Layer 7 of a small transformer language model trained on English Wikipedia (14 layers, counted from 0, width 64). Numbers have three digits each and are written without spaces.
A neuron's activation on a vector x is SiLU(gate . x) times (in . x), where the dot is the dot product.

Input weights of the MLP neurons that the questions are about. A number n stands for (n - 500) times 0.0011.
n5 gate: 837451417537277689709423391508364684683435536647648357216483462187632529602431621282477668601341358712458082363199656610376540495594566248373550611214691227545326646617469646453490353214459346
n6 gate: 454545626550388654729552621564479574650354684596507394432369531588475397519308655410570488530740394319372522440331712150706584413588472530628591581608706639393335657696392645455580699322635465
n10 gate: 369318696490391592634478512541808573444745606623647462546174574543594644645291681570579443634734637459784356719402734350388520568545577438429566553529365685415580278887525361427475361422377573
n12 gate: 434367863439607327297605196538283385438553526308703250723679680547508541259673699619272525323338392612290476521423328304300272484191532485622509836328429681610596497638417552366252581476426405
n19 gate: 427721630231624536616632644220549435445480383467789443445311561698477674362540731518619163771551197191219500641687680712533206526516500410544611457384580452464578451710709823246528393617557546
n20 gate: 371403387875549446658340221263679689740548723379518627546449085492753548443408689631450365404607247392404528542496556597516520666556536718478514697641481500532220614463539464544842355417461417
n28 gate: 333452614372473545615571526464512406497657442460629384421556428515343461675558374501698459802352371250673736272341456539154720573451532471680555624440550367401622534363367218494548425529555362
n34 gate: 481524304540883348588749453650599712437585394191596615471486508656732478453681629461705629372566488684651610581407610594398286687320436405378663559295762472356531591203460637554409574529372569
n44 gate: 389546276506617709261257654299430654373641706629598544425208590301575379362626457474416406259331371634732529386619566817279388410658252512755257492268740638719792661569382521433573652676481424
n45 gate: 616658706698462612550281535531755555154621602301454456577263467465592543768493760531314642487498240557488604667463400695318688648565449380559397460453553578446624494365592302406585797817436598
n51 gate: 429536459601339543285569454421154444430722503388577553429653444626446423467505311438517680447579324579747495491314261521522646467405697543281703498470636542508635191490494527136297636523364400
n57 gate: 702651490702468533437664637694412540558324547428448510484692312647628496351539322122428360477452345492592317621518401640459450380450450386696405543515197483500545132563443658384203661486319577
n70 gate: 480440587237437623662558508242244630598679468598454543479596563742522587410878384633346523634391539544689374495615646406489392553531499454474501391678318343487358683371366347448476724513319522
n74 gate: 696447640733602655546512467548379304568795476611506616477410686617602482241465335556427526642676278776780482349340438784522562550454332322382486790679812542738562211515428462407740522525121383
n88 gate: 417372551527601344505329466184218424419609572333352662527559661414782526612638504634533546485543219334313637487339071567555362409620647234501336684306356336570576475313494548292702519630235454
n89 gate: 447295580590331610659299409439465667392387340672501709285593536396344649780402173308397617770616614491479497447324569581216204603410486259476770170603439437494581484527386304428479581481362400
n117 gate: 294526419476116634319451639359220543517580413457344531392556659578518453542691208398456393421397602378480441418502396372359351564591337609589563475748423529135735511618681510632450508452294417
n118 gate: 756472400485403564354461527539567415423720463394558502554568325429813390289551565364484764480382351567704552180490587742736413650396463543753409473297847631457698478431625382726538440585220523
n120 gate: 363501629501510563533584643421555521306473603589374554550776735124554385773492624401342666482598572622315338357197394594511518431466354172614388534581197562555749413571492504440525777621727264
n121 gate: 292449291682635616571604317442414572453435480388315403501482371754596237458372673127313652582404440692388307521523534628404328508320309459516541645412429136530499393550426377340206421418571745
n127 gate: 428610456535629360572472623248372465749462670509221477404626643469391412601490782584447531468769325566481403638360360348567457608424324482673588684587320433551267466346454665365454725522409662
n128 gate: 684654646689281722449522486363691643463136399530431414630391331386587367295512565548531638473423398480476449361599485631648415438404731571534511654703384514497525406436554544538526538616072464
n131 gate: 619416541241341608279428397477508563306426718506563535495150450634431561369483621485561393593368449415227381515523413446699617751313567767349479495294418465558377224455390465381433401571380504
n132 gate: 406637355676368821691696790562331556503320808461476532590485261481420585570583221391449514519746599266688602406472372474554334747508141467719595529610657631672360421455327573315546584614432328
n136 gate: 570509398449389775416463411524464629283410440349364354617686592421598563507463482394466468472432588543771408558623516447570509547672695532601465466541467618452525417419520564308258430529579418
n148 gate: 418611513584250393536206619593509771369667266683420591490421387625377575417563329426425462458437380470487525626481534451429501513372599452422706469518417647356472482534312468350494587565428524
n161 gate: 670519571332573239612517735547400249595709543605777355360374744228390437523641519445656616569433739489502391265525560292450793633592476418298413263505280505597609323557262332558748501393447449
n169 gate: 833727476707334530627426538562278448522548567551274404520651101408717660275575461347660604528612468600346732542599601656265254627427557361785246751722664258464558294495458799318556534605244673
n170 gate: 232633597517433577571117567310337467508425547499521559608738452408521514578615369390628587444558185235565531365650645510749636687387644364378337534455441431438395449518721672542357501489317424
n171 gate: 273503441378574490655647535554442590454556342706466594517409631440422439590589674682667590620344383283331687404624402669418619515517653235435630571576359486538531426548576450658482521331633479
n179 gate: 292632308505827492671458254783412485483473373425430662648380342587529629584591531447590818326266763588487469394535521666628504560526700688567395631265831441301369584322240637425565314514250487
n185 gate: 545623560445373444495469559401415875512294676594609250390425543336451684585361496508526528602302560646318253552530276645540828505484595657518472283589648429471406551526742633450401459525446685
n5 in: 399704743324624373326385713403243403224473663141507335602519731438270459371573163624548320624423376933506576468500289414452488426295460370549520459300410639591130444593586336469384435419596390
n6 in: 575288444485365496583264636359683578453393496552361753425413675554630189524416417534455522420374574289637532705465531611380319764542429715524521549688305291576227475653428420590392190561728435
n10 in: 238358490691344554328595572291513367464579825473857840464423336384522518588727454610771511394657603509611389650721456365639448444595445669688601469546568387565528511506261509534764620470414745
n12 in: 723460509347436557409437365247471525596425473368461498372506489686378569523641670469395827292560496567374413577257542125420596438485509464605172685435580432725485755265328229448608524609636560
n19 in: 383627554570304256593356429211553346415606689637524396463406270690552287433434484229766260471592325419280253262570403341475285423414670388345194646442693655435592424523751469544503573584479356
n20 in: 697697633565608787602568597523600303516638483578677562819551513178413029313587591587667528492718570723686351600584368465564584439405714649615398354392368610501422475416302504558511600472282432
n28 in: 443512531482552380498679731460569442237550301551516397561728462622487451728685439848237481628617362398369487606604637321434593502526206371353550462454588376450528500464577419341480575488573308
n34 in: 459408389823703612355389534544458455454752530228187481353617718661498264781548334526517490407372467572604505547343773286592590456566343443267444649416528305480628452192435481282512689495200520
n44 in: 604432390469674367493511588448486388512710263553563705635359580840471548846550529749111907639274519701681220393469620287498705441511612479579452738568515633486619447316601477296631449357321356
n45 in: 375478648562346370634401338385566415419499464700237655573674518596491559335629516327590689656512403667265500498582564562526433620520387528330501618352533406817468648459393665629468479461315373
n51 in: 475533699579283767504541654632452770333473411393489544566547621634362413887553569493539388631458692589508486502361251469631521525541643734489872482305790518590519405548422667396449465549642443
n57 in: 484513585433411284186441458508479458298504879480317407533352538530676597643166567576365490518665261612296742539372414603517451514351413701475369594360476480676336543416825657303438524684346322
n70 in: 668721411655624492550493459420644845569423527542299609363565449539617494562357384448561738415443164607501683660528430593547243419779601476539370623259450592562596490496495840511500538546433525
n74 in: 140387813519670428682561460466617325375684403313380669478520464480351707481381468743536530492392628462475581395229338785457627443638460426429536815505641796377387419439548561461581500783617616
n88 in: 507507287628359241558532489624344325409529464665513521382418527106599500347806434409582272298684416355514287123643376367446410679276438307522407568346540175597688206772483419464639619331632430
n89 in: 474500489670700368710619695711407688431144687577252470593613627285626514487537564424532488574381504285453869673473401663564540935427512498311347612653175322500440320368524737518536541545378375
n117 in: 393347674593408678448610420526530534589459398565298653305540490547655563449661520631454629404400493599608392805528453450486461588801609519675653455457681704467788509616689316585664578604500490
n118 in: 420566601762417469294434659630387541562481454697583229363867448810609418459268289479382737590444512704467537394690407503712555538335609599411828532619561329551280347428393552716603640310584669
n120 in: 764565475492412330563571314377509484508474440450589590863785460281567561429378324440588293515584449521390315381319417789447484702332535354502451524836838522706362438574502579388691519711385361
n121 in: 589651473170638615537468334472505506524450352163379525520379421351681305436652470326531672386226525470804247574539472554435473740717375665779429647449801131221668507597340473445407319486664516
n127 in: 597323343348359438356610513478316409581287414425549528639612372712462698537603621470518621369500487497425701565767565678342675645421650581793717507272335361323540565232491584557452383641548366
n128 in: 538504446576543629295561519518694615631603440576662597877469639717321317461458628522435348516468453393767624355651461527499656507625648521507501593423566572403299521602487398378573361245106250
n131 in: 333496319514598362694454444664391604284404554408639464681494181642751550395561346483411577505432444388582395330450552342627464681416632592344489607305452670673560493705303449581414428603627525
n132 in: 641818257752324465409549290540532684602336483279800558585587416596721702793354394461518607542648386458326435489283555309396624539563285373608722361571413422450739645579541551401531667502408841
n136 in: 469691547488433246501584699333637537536670441607315349389359383370324405646527401306482554460483519606410547409383757326598411333579398319483389483501547488469466644485788389554565687377608557
n148 in: 620510650578639368400725241300548514419382613501555563514677627436439430474583558611261353473523494541625327534494412635176708441480444658509494609717467321413395469296357191635677415769552561
n161 in: 534471617461618827694710435538554622426422362567654409654519399623289848474212540468694692577470511315373479325609547680799647675560533415529554516567480490312561489516461618467782532715537608
n169 in: 518659363753529364350445416508377563324467513200197542382625251653657692445620648501434528607841341179382510423548425322316903487854213512397523536720251540285655491208555610478829595371327535
n170 in: 614565322430374316629510495311238489309531507677457701508557647598562381807668661449533309294570790564404516240424571505480576440325319717395588283603571619643474250500472661197429395402528185
n171 in: 440421441517660348521569720690578453547360391478613227292410653331414482591392519481583449763586432425669370574436395274347563526733679238330419416480441435561596536779559322413449447446551633
n179 in: 206461562626510239464532760795458559366524132604486527489746457530387480387634310426475462261324732562246525644475509712507500254573695413309679477385744793712436293428530514603462212449490637
n185 in: 438768433596397366373472608490368578334371659367530499392449525579384660595607275299473385490806352392591605518653588264455381424598597317524827520553464470433560263612554351554594884427418533

Each question shows a token from some text and the vector x that enters the MLP there. A number n stands for (n - 500) times 0.016.

"h": 445619378431271439526511481597757509596493508705456598592597484525370616491508508541525398500495464645624554719597334388601645399569486634644366692283404509505535493518520431326429593551405576
Which neuron fires most, and how strongly? n57, at about 4.5

"t": 287291471601293479462525527665742575547733444515470484617464508333706537417695590498507525496530210459483485511569484502522491394356434701503572493558614506552521493464568510608545521481518613
The two highest activations, in order: n10, n118

" D": 355561334520320287562696331590633587565505552503537560474641592544725381338394458508479466544403397489699610542503548249627724357342575515521527511434643462378571492413568392398518572460606412
Which neuron fires most, and how strongly? n34, at about 4.7

"ite": 302487492496387584473628500451542414495434397336411520566611580244350462601528653616288475458589157562399427558586376354538509445475729562522581561467542437483563658418497518438549613508377596
Which neuron fires most, and how strongly? n12, at about 9.3

" m": 359448497367355576447702415530572564714279544574447673442596568407520512472436387482372460528466471353628702555476459306517622360582634560558449449501687505424570437435816465503443654489581463
Which neuron lights up most? n117

".": 522571471575386582518624461498484473497322489440388637298552518321573396589554458406628456512449184643476534720503395323434422564419417448430388499606608565424345505302558339497531404405593390
Which neuron fires most, and how strongly? n5, at about 7.9

" Li": 489523398692401494589657466518472512478394503385172547571498483422512444386518450499425526485435553422622638596465463322452694534460593615398306617608711746362515433459595527394487634530770601
Which neuron fires most, and how strongly? n169, at about 8.1

" Christ": 422592454480344574548711418756643618500366561593472559697474621496585489536464428464285513574366328429541557519677701461489571386481552541445378395410722457359591397435404552416491524421624539
The two highest activations, in order: n121, n179

"K": 486611518469331264575666432494551527588550608434501629638700580464607531531502406468387376487446541509724510529557436311681801524412519503666441486491579585516483509427669608355525673632734464
Which neuron fires most, and how strongly? n120, at about 9.4

" a": 618448534522524442590692441531536426508421538467406554536545349429565441401554297472340466475495328567570537674559426363638614555467589745395634385630442726306354438443641345440388528441654503
Which neuron lights up most? n20

" Co": 484655379402389340616710515505471533522514516437348472619556703356352460407309466496445384482555426426555705447720500460562646431474611670481572503555584491365546590347570367440525569395778563
Which three neurons fire most, strongest first? n136, n185, n28

"s": 485412641323361330511447480614422274580464417461406505490403502421631641385646353561509521551519340542473508585411530548500464275363351653562488689387450506530591509497405624366669710393623425
The two highest activations, in order: n88, n12

"br": 564688458438475472422654430662503492645398522498392657552489748409733509423413366380487416660446548501701722593465469369535688571565546624341447468402594626464493489417737585394648577478498519
The two highest activations, in order: n34, n51

"gar": 614603546355572428523674404605597418476599476460405595500366640389356571597409456423276475622602436451562598524508637388665650433359580674542601515475642785525455589409543561369664521510372651
Which neuron lights up most? n74

"ber": 337617366608387342542598495579531431412552348457276698497480478693624482504582554460359510631508356555674550486447722322499551352490462566327408324505569563590645423337444475649497400446448593
The two highest activations, in order: n34, n179

" part": 361686409339459394370616603732509477397480567468387484410455413444330347339490378516462530611474312437632601493485546434557603352534626644449595319683664584647615559398634500341569604501473500
Which neuron lights up most? n185

"R": 374657585513311324527640421583528607588425528448505605604713576444709484511517457450491477528373601474560602537400493409605794516438584605547500575544625520520555561348710540402532742621792471
Which neuron lights up most? n120

"a": 610352521451275282453459383429491332410504337578353606573468459439500606432606334481558613554603468499521589640443643370567535242510541589652602523461405577438682689317425402619509599538539521
Which neuron lights up most? n117

"re": 424545339505410509533451518422509298428363331577425559548478344362481500473604501430384559459514259584534573488569669399288551201556531663560470528485466458577612783382572598564596569465562549
Which neuron fires most, and how strongly? n44, at about 8

" region": 389590460411252479570632562446491603548390498508393387384528467506411528558503470549412393449475050542523616695656471610590546554586682563473499429466617663544622541354490444417522540510550506
Which neuron fires most, and how strongly? n185, at about 7.3

"ent": 483548382485522357548628407722545453413429494415413464508622554397574522572401567388456513692573514570511577511499463573537710524638491666566709312602602451616503533335602515226655519543698565
Which neuron lights up most? n132

" with": 428592399391407448529623552518510432493464527576379552426599473445293520529456495373296617597471281597442589756455377414589545484450559594655685546576486711415256527350438425421400637554622403
Which neuron fires most, and how strongly? n127, at about 15

"|": 445384469632587342460602442546686447427545510492539534485548679472493394386433431508462382452594215474607556576530511435559507461362582525374404500628494410471277490312695361346439445561840487
Which neuron fires most, and how strongly? n34, at about 1.4

" of": 533454447452339513478552646527570391562413498473423588423520557493486592508413494551329593549573178730485583630592465408558537358339569700540603683577548605462344484522367368444379686534498601
Which three neurons fire most, strongest first? n127, n57, n12

"log": 454456529476432422519626383616556501619448489486496501486564501302319567447442390482374346777316392582540472463537662401617715397533551669377566383557559695548444383334635552430661596484491600
Which neuron lights up most? n161

"serve": 560507371325291271560606548567509515485490445578529423448679436360271384497582432424399484543564104497500527595501545433596636500439559621522493653448543412574567416421403427426676575557536544
The two highest activations, in order: n28, n148

"pp": 303438512272372334421592572459517205581513316483332639465599508470634427558582553389314510591468326651555469633513498598552576298316631539586429517597511456521582555470494713544547608492517441
Which neuron fires most, and how strongly? n127, at about 5.8

"is": 372404411415272534455514600627557509445461418430312598523496500299716507525691483528350501657409305495533435722629576576466520312435605409403494431526420710400544405672434586565657580497445524
Which neuron lights up most? n117

"g": 355539525375343332464442431421624483538425493644406589492442560474608549434619459639538523569433500464581451663424589474738700312350374487737363610370573491658739414534425454643481565467667568
Which neuron fires most, and how strongly? n44, at about 3.5

"x": 383322303430352349467449576519477507708291622513359701518612609451311552510672293486460531663418507340508587473668586527595478352486546485488499448429467462469623483275559502434474577496638435
Which neuron lights up most? n89

"ri": 564541508435515487631425379581550376490407402701396487567367604312455552451470522550620540544591554574505631590399519308525718665495546467367474779555508718396499527447452624533726426596808615
Which neuron lights up most? n161

"ach": 427374631412338418491543467589511467608586384722561527415661421403492440462760324409460443486672218551503527586506455489403613371504509420429537449487489666480553480368324683445596673521582505
Which neuron fires most, and how strongly? n28, at about 3.9

"The": 575554382495598526566700447537566542437414456494376604565610347491375458550459366579470463497483282630591529589618541231524642644401560707516515445686509575487325419383570336326439576441729572
Which three neurons fire most, strongest first? n20, n148, n136

"lo": 347722410418488559589521303445598353513463566430462613625502668394438457343368354523498535588604523713480507477528583327477314722553564689257501276462567464478564442582372559519621599570687531
Which neuron lights up most? n131

"ã": 383383600380158633596457436454539644508501481478442523536622674575534478559634512530335438510501378716542429528567509508686690413512773511411334614540546516488535517573394558555550704534602629
The two highest activations, in order: n51, n45

"ia": 449479519514153529564492448481539449476457441492444536498614516303201568594648502502448454524577331782527455530586567635667677415398740561461470633431450697438552496511502405478446637544427596
Which neuron lights up most? n51

" District": 389568525427221469517617511618446556487356478560521512412638487529431508616547463515394377437495115557563686563584400511552658386497815490448414503464550533494581525395523457386526618592428590
Which three neurons fire most, strongest first? n51, n185, n57

" g": 483620480530527378501580478542583312520341545558293503509607541355659550573447360359528380596559563539781603675520469381521743546451460679533367377277664484447390389574650488450536503397600482
Which neuron lights up most? n57

"ba": 604674525594479280670611461536567444450462474501251661424576567416472631252396549419387542523530518504574530479427472587681520501580394740419487312368600711412509510418618570488603486589763629
Which neuron lights up most? n179

"mb": 408518433330313516472545382564505543573692416474402509550448635372497454402541475344368422542606284514558502611611506240704494333410572467481440413389407350652710651420536596441433537377416470
Which neuron lights up most? n88